Layer 8 of a small transformer language model trained on English Wikipedia (14 layers, counted from 0, width 64).
A neuron's activation on a vector x is SiLU(gate . x) times (in . x), where the dot is the dot product.

Input weights of the MLP neurons that the questions are about. A number n stands for (n - 500) times 0.0015.
n12 gate: 649 670 518 513 473 691 379 718 460 496 464 541 465 652 526 469 290 437 579 499 835 504 609 474 581 721 447 631 338 467 464 551 476 339 452 449 355 550 294 476 318 479 641 608 411 354 625 504 434 538 341 535 440 397 407 671 462 450 326 465 531 649 379 582
n18 gate: 489 531 670 473 464 590 478 177 537 646 644 326 615 289 508 484 557 516 462 642 543 589 574 604 445 339 523 605 333 472 467 671 430 330 498 518 277 514 634 575 440 462 465 726 530 439 344 395 388 315 606 652 429 456 549 634 510 454 597 694 485 319 482 288
n31 gate: 689 334 364 557 290 600 524 323 563 517 519 404 454 664 464 529 297 361 450 482 843 787 399 441 446 569 750 684 263 548 256 547 568 349 589 313 471 516 320 732 424 450 598 523 639 302 527 689 382 316 676 578 501 545 475 537 558 356 612 293 509 514 510 418
n71 gate: 365 593 670 308 525 578 585 422 387 508 467 381 493 381 522 478 481 348 466 604 774 482 466 452 517 458 474 489 458 689 567 473 556 569 217 454 594 762 223 208 302 444 747 561 560 706 400 685 727 535 562 269 297 470 472 541 651 497 457 793 655 679 461 534
n75 gate: 585 266 777 553 306 359 555 324 374 361 408 425 347 667 589 455 671 288 390 505 523 516 758 547 207 464 300 490 594 563 627 488 604 574 522 590 484 585 545 454 484 513 411 602 445 420 273 544 432 577 370 485 641 665 484 267 473 708 514 726 510 735 611 498
n79 gate: 410 520 616 526 614 342 495 368 690 393 436 228 454 360 498 447 477 551 279 475 277 266 711 379 584 599 419 396 448 549 517 173 412 468 728 455 658 590 519 602 387 473 431 693 478 291 582 775 580 438 470 424 362 595 617 731 323 528 440 343 552 700 569 732
n94 gate: 619 358 572 611 427 387 706 468 490 424 297 543 405 623 385 690 273 443 485 470 557 439 565 806 385 623 544 613 355 350 527 467 476 543 557 413 695 615 505 557 654 119 169 554 443 339 480 507 450 614 606 472 593 553 369 856 480 402 456 402 372 623 749 629
n97 gate: 467 476 458 650 645 441 557 362 431 515 446 731 195 489 341 745 504 363 441 363 471 316 442 531 339 450 616 765 660 378 649 507 235 363 672 464 388 336 358 688 613 324 519 586 587 393 422 701 518 603 646 683 559 607 311 728 539 386 486 755 588 417 672 530
n98 gate: 726 546 425 143 374 517 445 394 364 599 563 467 496 330 694 566 286 431 540 534 574 336 766 787 499 453 464 617 578 344 344 284 723 421 552 537 643 603 546 242 460 524 452 795 687 665 595 641 281 687 418 337 574 368 296 382 449 393 546 430 449 551 576 897
n105 gate: 389 191 571 360 396 225 416 453 480 877 398 502 369 309 492 511 457 702 668 506 578 493 503 588 630 367 621 508 454 673 439 427 532 760 421 401 801 620 515 404 415 593 638 430 562 604 416 457 535 282 463 676 628 428 540 651 650 397 478 511 371 792 181 471
n116 gate: 563 384 437 544 617 555 523 333 325 597 698 532 330 653 294 608 418 406 494 640 616 566 289 757 695 666 604 348 495 601 279 366 557 687 374 496 505 750 490 347 370 537 534 358 505 538 614 521 195 437 368 472 679 604 444 347 377 472 458 800 439 622 423 481
n163 gate: 361 321 720 265 592 340 462 688 546 473 509 260 746 492 395 588 90 592 632 891 519 342 504 661 564 664 685 356 363 520 414 524 305 359 522 527 514 757 577 622 424 475 212 716 446 476 538 708 484 431 491 456 436 770 439 405 507 516 374 653 461 507 388 698
n168 gate: 495 601 681 369 376 500 696 354 559 481 577 593 392 363 598 649 493 441 392 333 457 553 527 470 552 455 279 361 608 627 662 539 565 540 375 611 435 433 365 514 569 598 421 536 310 262 789 403 434 648 410 676 558 356 404 553 528 501 428 323 642 498 634 417
n174 gate: 516 552 948 334 196 417 191 273 359 629 617 402 443 325 435 672 490 531 423 460 271 365 824 545 708 413 520 315 445 451 669 327 249 366 520 517 603 457 490 770 602 460 345 590 610 692 263 519 595 930 730 513 823 621 620 344 669 526 494 539 479 505 308 765
n177 gate: 475 466 717 539 231 539 509 434 444 438 497 437 403 612 461 367 610 679 474 441 591 326 304 886 728 449 684 386 589 333 383 523 217 432 595 597 616 632 357 317 665 664 493 546 446 453 591 301 479 449 465 655 546 489 501 714 258 503 766 464 506 438 491 654
n179 gate: 502 419 508 379 315 450 444 383 390 485 659 458 453 521 476 663 599 552 368 547 596 395 665 663 633 612 702 381 382 691 514 701 677 443 463 557 687 553 327 137 330 685 564 723 541 484 368 773 531 488 554 612 383 540 544 481 388 348 320 409 517 366 148 683
n12 in: 273 363 551 520 507 503 562 502 549 471 405 524 348 411 451 539 441 553 458 481 158 519 607 498 633 369 707 325 506 609 446 419 494 478 371 628 479 654 821 317 385 494 488 500 610 670 597 496 555 458 555 339 387 555 589 556 395 517 659 666 560 613 368 469
n18 in: 486 684 425 474 254 349 238 639 559 500 446 213 485 550 355 464 591 445 452 651 455 587 610 493 426 588 692 473 269 351 166 358 422 540 514 553 547 487 425 622 582 546 500 700 578 411 643 380 441 552 488 448 407 310 587 492 570 666 489 598 456 407 288 470
n31 in: 517 374 423 438 744 604 748 431 341 546 394 333 694 325 658 493 555 435 437 539 425 304 634 594 543 390 278 595 691 566 505 623 671 593 512 399 366 597 563 476 333 519 144 386 613 689 461 567 505 596 467 567 472 532 652 656 383 464 291 616 496 642 364 524
n71 in: 634 514 424 550 542 587 231 410 330 629 439 639 423 387 361 492 357 522 626 757 621 657 714 380 628 442 486 612 640 571 505 365 472 514 496 421 418 830 527 442 406 395 556 202 614 480 434 573 415 463 595 600 678 667 531 343 622 294 489 446 552 595 442 576
n75 in: 529 734 540 415 360 440 477 587 453 551 360 537 668 488 416 511 476 466 471 588 522 530 612 483 742 209 518 406 371 352 568 364 538 583 528 389 627 613 427 378 574 289 528 472 482 631 689 546 506 410 545 346 652 28 505 552 606 383 537 550 466 606 520 534
n79 in: 487 444 389 461 556 405 576 591 501 449 480 330 556 632 696 813 238 496 490 485 346 419 440 592 490 435 379 371 429 489 693 523 258 391 586 593 306 601 509 527 344 376 498 603 529 559 518 473 590 709 456 549 704 472 586 166 606 749 450 548 483 628 524 336
n94 in: 662 647 242 429 705 343 517 636 468 526 488 558 486 828 453 575 420 332 713 444 451 414 531 402 295 341 493 428 539 483 414 460 682 319 498 574 396 446 672 689 305 607 377 657 516 493 436 725 479 445 197 673 513 699 510 544 480 543 513 462 678 496 544 551
n97 in: 577 462 646 569 470 490 181 482 466 668 877 468 550 416 608 475 494 656 537 353 496 417 500 500 578 542 498 683 638 405 514 679 424 551 428 432 458 701 434 642 454 631 479 583 406 339 562 426 432 630 459 251 484 473 492 529 649 456 525 576 610 618 452 413
n98 in: 711 467 592 630 586 565 400 402 466 527 440 614 557 440 589 543 414 342 668 494 446 324 578 794 656 537 481 482 561 596 356 255 517 588 656 520 570 546 664 599 365 418 441 740 368 509 588 422 594 641 442 171 310 571 599 602 313 536 611 489 305 538 334 535
n105 in: 598 358 356 543 702 591 540 332 561 610 563 597 433 457 359 592 540 568 451 496 618 386 456 439 462 486 439 614 618 744 276 842 651 350 476 498 561 539 565 435 451 476 262 796 453 501 695 444 281 541 293 319 509 721 726 430 323 384 562 424 334 477 549 475
n116 in: 344 411 399 531 363 504 629 358 526 494 544 444 578 644 618 218 583 280 584 418 490 680 433 510 838 641 538 558 602 430 477 701 475 457 533 484 175 446 603 451 548 471 497 485 582 398 562 349 467 261 571 391 484 203 615 388 604 666 462 406 353 427 579 400
n163 in: 531 319 585 599 674 603 401 347 668 558 366 436 424 571 531 673 575 658 495 586 542 372 251 510 320 797 523 647 557 410 567 600 704 495 364 525 569 315 438 381 366 339 466 683 480 306 442 429 646 492 293 535 443 369 537 460 377 424 498 437 642 634 343 384
n168 in: 415 561 503 340 394 357 673 685 616 580 566 707 492 464 677 536 543 570 598 484 489 539 532 617 529 726 469 485 538 449 534 526 423 550 448 541 384 511 576 687 449 608 536 505 568 618 531 394 324 369 319 358 153 464 503 612 383 620 529 281 511 661 402 551
n174 in: 746 567 634 721 549 153 292 422 533 472 687 451 582 620 380 531 388 556 303 496 420 455 521 382 386 559 580 483 430 410 400 619 510 554 671 350 558 633 356 435 414 440 583 526 308 430 627 255 477 591 765 494 510 540 576 467 653 686 683 422 597 320 427 428
n177 in: 563 419 493 502 414 600 513 470 481 377 543 563 566 682 113 439 629 717 582 568 358 337 507 616 387 373 471 469 449 331 368 253 457 264 493 639 719 529 607 488 619 556 532 586 539 424 480 333 394 358 432 801 574 470 490 537 626 592 553 539 580 509 618 514
n179 in: 535 565 515 348 559 378 465 559 644 654 301 427 615 273 384 524 701 500 372 658 597 484 324 548 314 610 323 818 591 431 383 527 495 315 397 326 552 308 340 491 533 423 474 572 874 292 496 577 549 350 555 477 559 661 614 462 312 492 591 599 582 406 520 682

Each question shows a token from some text and the vector x that enters the MLP there. A number n stands for (n - 500) times 0.0063.

" 30": 461 488 367 578 339 396 485 556 779 457 484 510 429 521 565 607 500 392 559 427 400 582 410 401 452 383 402 576 609 600 467 636 548 578 285 512 464 605 457 514 523 525 619 410 633 437 569 492 452 463 491 671 462 481 506 412 286 527 572 531 307 537 512 532
The three highest activations, in order: n168, n98, n105

" also": 486 469 393 620 269 596 462 537 723 508 467 430 603 607 634 504 521 573 395 540 326 650 457 477 567 565 469 454 603 371 484 358 590 440 397 297 288 585 499 497 294 636 524 520 543 574 446 481 424 599 474 421 486 423 523 628 323 677 389 513 686 464 502 629
Which of these neurons fires most? n12

"ular": 460 395 487 699 543 421 622 517 764 423 308 326 496 524 454 591 513 327 597 498 479 456 559 493 490 565 490 531 544 524 437 516 465 577 549 568 507 396 340 398 417 677 465 543 224 476 580 491 581 373 567 429 553 347 442 471 236 627 492 635 531 547 646 386
The most active neuron and its activation: n79, at about 0.76

" |": 515 496 504 452 459 527 528 615 214 566 146 479 456 521 531 464 557 520 529 536 492 516 488 522 534 490 517 458 525 542 549 402 551 478 448 560 529 588 551 507 466 579 544 475 477 537 657 485 530 500 418 409 499 539 617 486 483 599 492 457 382 470 564 533
The most active neuron and its activation: n98, at about 0.47

"inn": 627 556 289 459 456 294 532 561 514 401 558 430 410 534 579 469 455 456 737 431 517 404 503 669 331 440 644 612 564 394 535 822 322 560 442 522 551 559 652 447 586 396 529 667 532 562 476 392 383 449 604 446 561 443 545 570 349 600 548 377 615 425 413 249
The three highest activations, in order: n94, n18, n71

"B": 566 472 472 623 689 596 567 606 639 548 382 655 506 282 394 473 344 413 444 361 388 787 514 494 437 451 467 471 517 509 470 535 649 474 565 532 462 528 478 508 658 508 598 410 499 387 440 347 495 717 418 559 514 472 503 569 264 611 482 515 636 439 349 481
Which of these neurons fires most? n75

" 15": 580 536 449 473 348 509 465 585 741 388 477 523 337 526 407 537 428 423 486 467 494 638 488 293 521 365 468 498 544 602 526 606 520 513 280 372 537 524 535 477 579 447 481 355 433 533 510 543 536 533 640 667 488 461 522 476 349 693 488 515 534 583 476 623
Which of these neurons fires most? n98

"s": 484 523 606 655 560 442 580 528 755 384 270 543 494 362 530 577 539 375 393 384 587 585 376 401 481 732 519 327 466 507 546 529 601 450 550 503 453 355 438 626 515 655 396 464 362 352 611 474 479 535 604 378 497 394 460 551 533 463 467 567 568 483 416 349
Which of these neurons fires most? n168

"ipe": 397 430 474 482 549 575 596 432 702 360 235 544 537 596 594 387 495 411 480 581 497 404 460 563 617 509 538 401 640 662 517 479 701 594 494 542 393 545 747 479 587 390 647 517 405 344 492 435 309 223 482 527 503 529 477 526 491 440 496 401 377 504 652 294
The two highest activations, in order: n116, n97

"c": 613 552 462 467 420 545 581 413 539 692 573 602 516 388 486 478 355 588 173 318 642 634 649 498 433 489 461 418 549 664 538 813 385 379 559 463 289 462 491 421 644 476 483 411 395 449 540 581 610 342 608 437 558 188 412 383 594 753 465 361 368 569 524 602
Which of these neurons fires most? n168

" 14": 629 567 455 387 373 583 517 556 733 454 517 556 356 545 392 594 437 449 481 379 436 674 563 320 557 373 473 497 561 526 551 613 469 469 265 388 469 511 436 457 610 445 511 390 413 502 568 517 523 469 592 585 457 503 534 423 397 659 494 462 488 591 481 585
The three highest activations, in order: n98, n168, n163

" −": 506 348 384 443 541 573 507 534 607 560 342 284 440 690 457 563 524 514 519 334 441 615 389 327 579 404 519 586 573 550 458 562 495 444 438 551 715 470 691 548 440 476 492 260 381 540 524 525 453 484 532 440 434 509 671 547 339 517 495 578 510 580 361 638
Which of these neurons fires most? n105

"ur": 529 464 408 331 341 446 609 574 541 667 592 678 393 511 380 553 452 542 622 504 532 355 423 602 398 462 485 536 573 643 365 800 559 589 588 515 408 606 778 516 639 356 398 227 477 398 532 451 401 283 625 317 400 421 450 591 666 648 512 493 405 508 548 420
Which of these neurons fires most? n105

"ation": 542 452 497 720 602 538 519 479 761 370 180 590 495 558 639 410 473 392 496 406 522 544 445 560 427 620 434 352 540 480 464 554 605 580 528 469 458 449 437 559 472 597 543 592 420 447 627 508 502 503 657 400 584 418 398 432 366 497 441 479 378 525 402 389
The two highest activations, in order: n71, n177

"a": 636 521 548 685 439 758 516 472 733 412 394 435 397 388 575 419 494 550 475 401 493 591 414 527 470 672 464 435 511 543 476 492 486 531 514 478 624 551 428 575 530 485 269 593 524 503 597 320 495 368 402 566 442 453 455 402 532 597 507 458 557 554 477 319
Which of these neurons fires most? n168

"13": 437 515 445 364 304 618 514 658 763 515 379 496 274 593 569 575 462 481 546 545 515 550 491 427 555 376 423 503 632 677 529 497 537 421 410 416 449 601 467 473 489 442 568 422 525 577 538 515 439 484 455 440 552 579 510 392 276 685 490 558 392 527 476 589
The most active neuron and its activation: n12, at about 0.49

"ches": 398 525 677 402 647 417 610 572 680 332 500 501 420 329 463 580 469 368 345 437 435 423 514 574 607 443 624 502 613 632 623 436 562 444 600 463 366 592 589 605 491 511 617 390 482 347 519 523 306 331 469 370 522 355 520 659 408 556 471 402 357 519 404 473
Which of these neurons fires most? n168

"t": 666 526 581 416 542 444 567 669 670 480 402 373 490 391 294 658 377 473 596 491 636 537 603 479 428 449 462 466 526 671 544 641 355 374 537 431 445 400 555 454 614 371 492 512 376 423 595 491 609 399 562 359 380 354 513 642 416 670 379 507 512 543 469 452
Which of these neurons fires most? n79

"=": 467 324 620 644 573 554 494 712 483 481 211 339 401 553 531 484 426 532 531 496 473 535 234 349 514 599 514 428 534 411 497 534 646 465 543 450 476 553 718 521 509 753 539 529 357 701 486 455 482 636 514 379 492 334 560 402 455 599 441 410 505 673 657 594
The three highest activations, in order: n179, n163, n71

"ly": 398 499 497 536 289 412 491 536 755 407 252 423 638 647 688 595 496 504 334 618 321 487 465 518 580 639 419 492 619 448 501 448 425 447 500 571 548 570 461 574 391 591 526 431 493 416 531 432 534 482 466 309 482 449 518 552 409 561 450 552 488 460 678 427
Which of these neurons fires most? n79

"ge": 469 453 526 592 639 732 517 530 771 336 183 527 429 518 529 580 478 504 452 562 509 500 427 517 474 658 564 444 623 440 488 520 501 560 540 684 408 346 379 502 474 556 434 528 288 366 556 439 507 425 479 438 532 465 476 497 527 596 509 478 460 457 527 294
Which of these neurons fires most? n71

" is": 326 465 498 481 357 318 417 627 646 493 221 548 504 467 611 377 457 315 435 590 414 617 471 480 678 452 526 454 622 494 369 548 504 379 567 402 668 432 619 521 580 548 573 633 647 593 512 596 457 367 380 567 379 442 612 563 485 449 533 323 635 506 508 327
The three highest activations, in order: n97, n174, n71

"pt": 509 391 463 481 491 469 559 619 635 370 525 480 579 367 470 541 576 421 569 609 373 510 621 534 638 499 542 410 565 513 482 628 496 647 548 577 263 506 339 436 433 506 465 554 344 539 617 394 575 405 602 302 545 403 573 417 242 555 589 412 604 394 626 264
Which of these neurons fires most? n168

" r": 523 548 500 311 739 373 629 583 582 551 490 593 521 413 302 372 436 645 532 408 399 665 533 422 652 382 551 721 559 408 597 580 452 374 630 558 448 564 546 477 552 350 314 495 458 461 549 441 591 518 528 471 520 417 548 466 493 339 345 579 490 501 190 427
Which of these neurons fires most? n105

" Chicago": 436 549 446 617 419 653 466 490 731 361 338 431 517 575 473 558 485 445 611 569 613 605 325 512 461 725 396 642 378 421 445 679 452 546 489 618 278 249 629 616 498 562 529 489 301 517 557 470 392 561 513 601 491 360 465 529 392 287 556 589 469 491 563 412
Which of these neurons fires most? n18

" 10": 557 507 434 602 448 513 544 604 736 319 392 564 319 472 384 592 436 438 549 404 517 685 468 340 511 331 501 532 513 618 538 612 534 479 255 552 452 528 570 456 603 482 512 485 554 425 514 539 474 565 544 621 472 480 504 412 359 580 512 489 438 569 447 580
Which of these neurons fires most? n98

"18": 521 515 552 362 269 740 511 588 736 397 409 536 304 497 492 708 489 434 485 562 487 523 406 492 474 374 458 556 543 570 488 521 531 448 376 458 365 522 538 535 515 390 562 486 387 610 562 525 488 487 551 422 544 501 532 385 306 829 561 619 372 507 415 527
Which of these neurons fires most? n97

" 12": 564 521 451 564 360 560 507 559 759 406 440 479 297 529 378 581 458 485 540 410 459 624 416 304 520 369 493 530 524 582 570 624 486 480 273 510 499 496 561 509 623 489 526 432 480 473 509 536 479 558 561 619 428 527 512 422 354 673 477 534 478 591 436 567
The two highest activations, in order: n98, n174

" Cup": 602 393 508 855 584 512 598 448 693 382 210 415 505 361 480 519 550 653 449 495 402 646 383 447 509 464 591 403 531 512 565 471 629 559 406 545 520 528 479 534 400 600 591 451 385 551 471 469 519 474 541 602 470 542 399 523 584 498 546 581 362 414 276 312
Which of these neurons fires most? n94

" 9": 555 510 473 552 475 552 516 590 746 356 424 540 355 473 395 573 471 499 507 413 516 679 493 322 541 338 520 511 518 603 540 583 541 472 223 517 443 524 552 473 619 435 527 496 444 434 491 517 448 549 558 643 503 521 488 409 322 619 560 477 441 576 428 542
Which of these neurons fires most? n98

"-": 489 525 491 479 446 448 652 574 623 449 418 473 556 553 408 511 229 521 586 325 419 469 493 357 488 541 562 666 550 505 505 488 645 549 464 633 511 479 683 538 569 399 426 410 257 505 505 577 420 432 535 363 380 486 549 496 475 262 540 510 551 534 811 536
Which of these neurons fires most? n94

" in": 358 533 438 573 476 449 498 470 681 474 360 661 611 398 511 611 594 469 700 669 517 414 412 402 480 502 589 443 484 372 506 565 502 489 423 406 314 424 329 612 445 475 496 394 441 626 457 527 617 372 367 618 582 345 672 412 569 776 458 359 543 451 556 503
Which of these neurons fires most? n98

" along": 446 586 504 576 461 403 598 607 601 600 405 709 507 422 694 565 476 416 808 589 425 301 322 501 308 431 591 449 575 548 343 636 674 447 548 505 249 553 578 329 461 455 471 503 338 377 505 600 456 296 426 539 499 722 559 588 506 330 360 534 506 484 504 384
The two highest activations, in order: n163, n105

" graduated": 624 520 564 570 508 303 386 583 628 553 386 747 605 465 423 383 378 254 722 481 412 443 481 678 509 679 501 366 456 461 460 454 480 496 566 452 209 617 475 578 453 469 399 474 303 451 594 570 463 507 617 672 535 429 463 475 593 487 395 527 610 527 326 573
Which of these neurons fires most? n94

"14": 449 514 456 445 276 640 507 638 779 513 421 486 296 578 569 615 435 419 596 534 436 548 516 420 558 372 408 498 581 657 532 527 539 418 425 442 373 597 422 504 517 416 552 483 499 525 532 511 449 489 495 427 537 557 491 363 314 753 504 585 373 558 486 582
Which of these neurons fires most? n12

" usually": 432 489 394 652 432 477 485 567 690 547 388 289 569 551 663 550 411 443 444 549 384 512 502 471 603 554 515 621 611 338 331 470 396 356 493 410 457 626 632 430 362 678 693 510 605 403 475 522 349 479 528 476 413 484 520 624 270 508 377 462 811 568 488 510
Which of these neurons fires most? n12

" 16": 557 505 478 473 336 592 417 603 771 416 484 509 329 523 414 584 450 460 502 483 475 583 449 326 516 376 492 526 526 631 560 665 487 466 284 452 454 494 498 547 544 376 560 376 468 504 514 536 514 506 638 583 497 524 525 446 367 723 495 551 464 593 399 533
Which of these neurons fires most? n98

" Prince": 403 455 404 642 475 602 439 488 710 519 386 488 595 718 340 542 610 496 551 349 561 455 431 598 486 500 552 404 580 498 488 620 591 452 488 544 372 395 602 590 510 474 369 327 407 647 594 355 508 695 571 530 434 456 477 529 455 368 456 527 426 513 390 267
The three highest activations, in order: n179, n71, n75

" 35": 459 486 385 526 354 474 466 541 774 475 421 438 306 537 516 511 476 410 715 427 413 598 408 441 480 380 459 598 586 618 570 616 493 549 318 558 472 520 440 559 463 455 614 372 580 450 528 534 420 521 566 656 421 461 552 452 290 569 556 571 387 547 482 526
The most active neuron and its activation: n174, at about 0.34

"Le": 574 505 488 547 567 631 615 538 581 382 337 600 577 522 539 454 451 645 260 441 326 452 403 399 361 519 602 524 574 329 454 518 595 498 530 527 607 291 536 553 628 523 603 447 561 459 541 295 587 435 451 650 464 431 569 605 349 480 548 510 434 544 243 390
Which of these neurons fires most? n177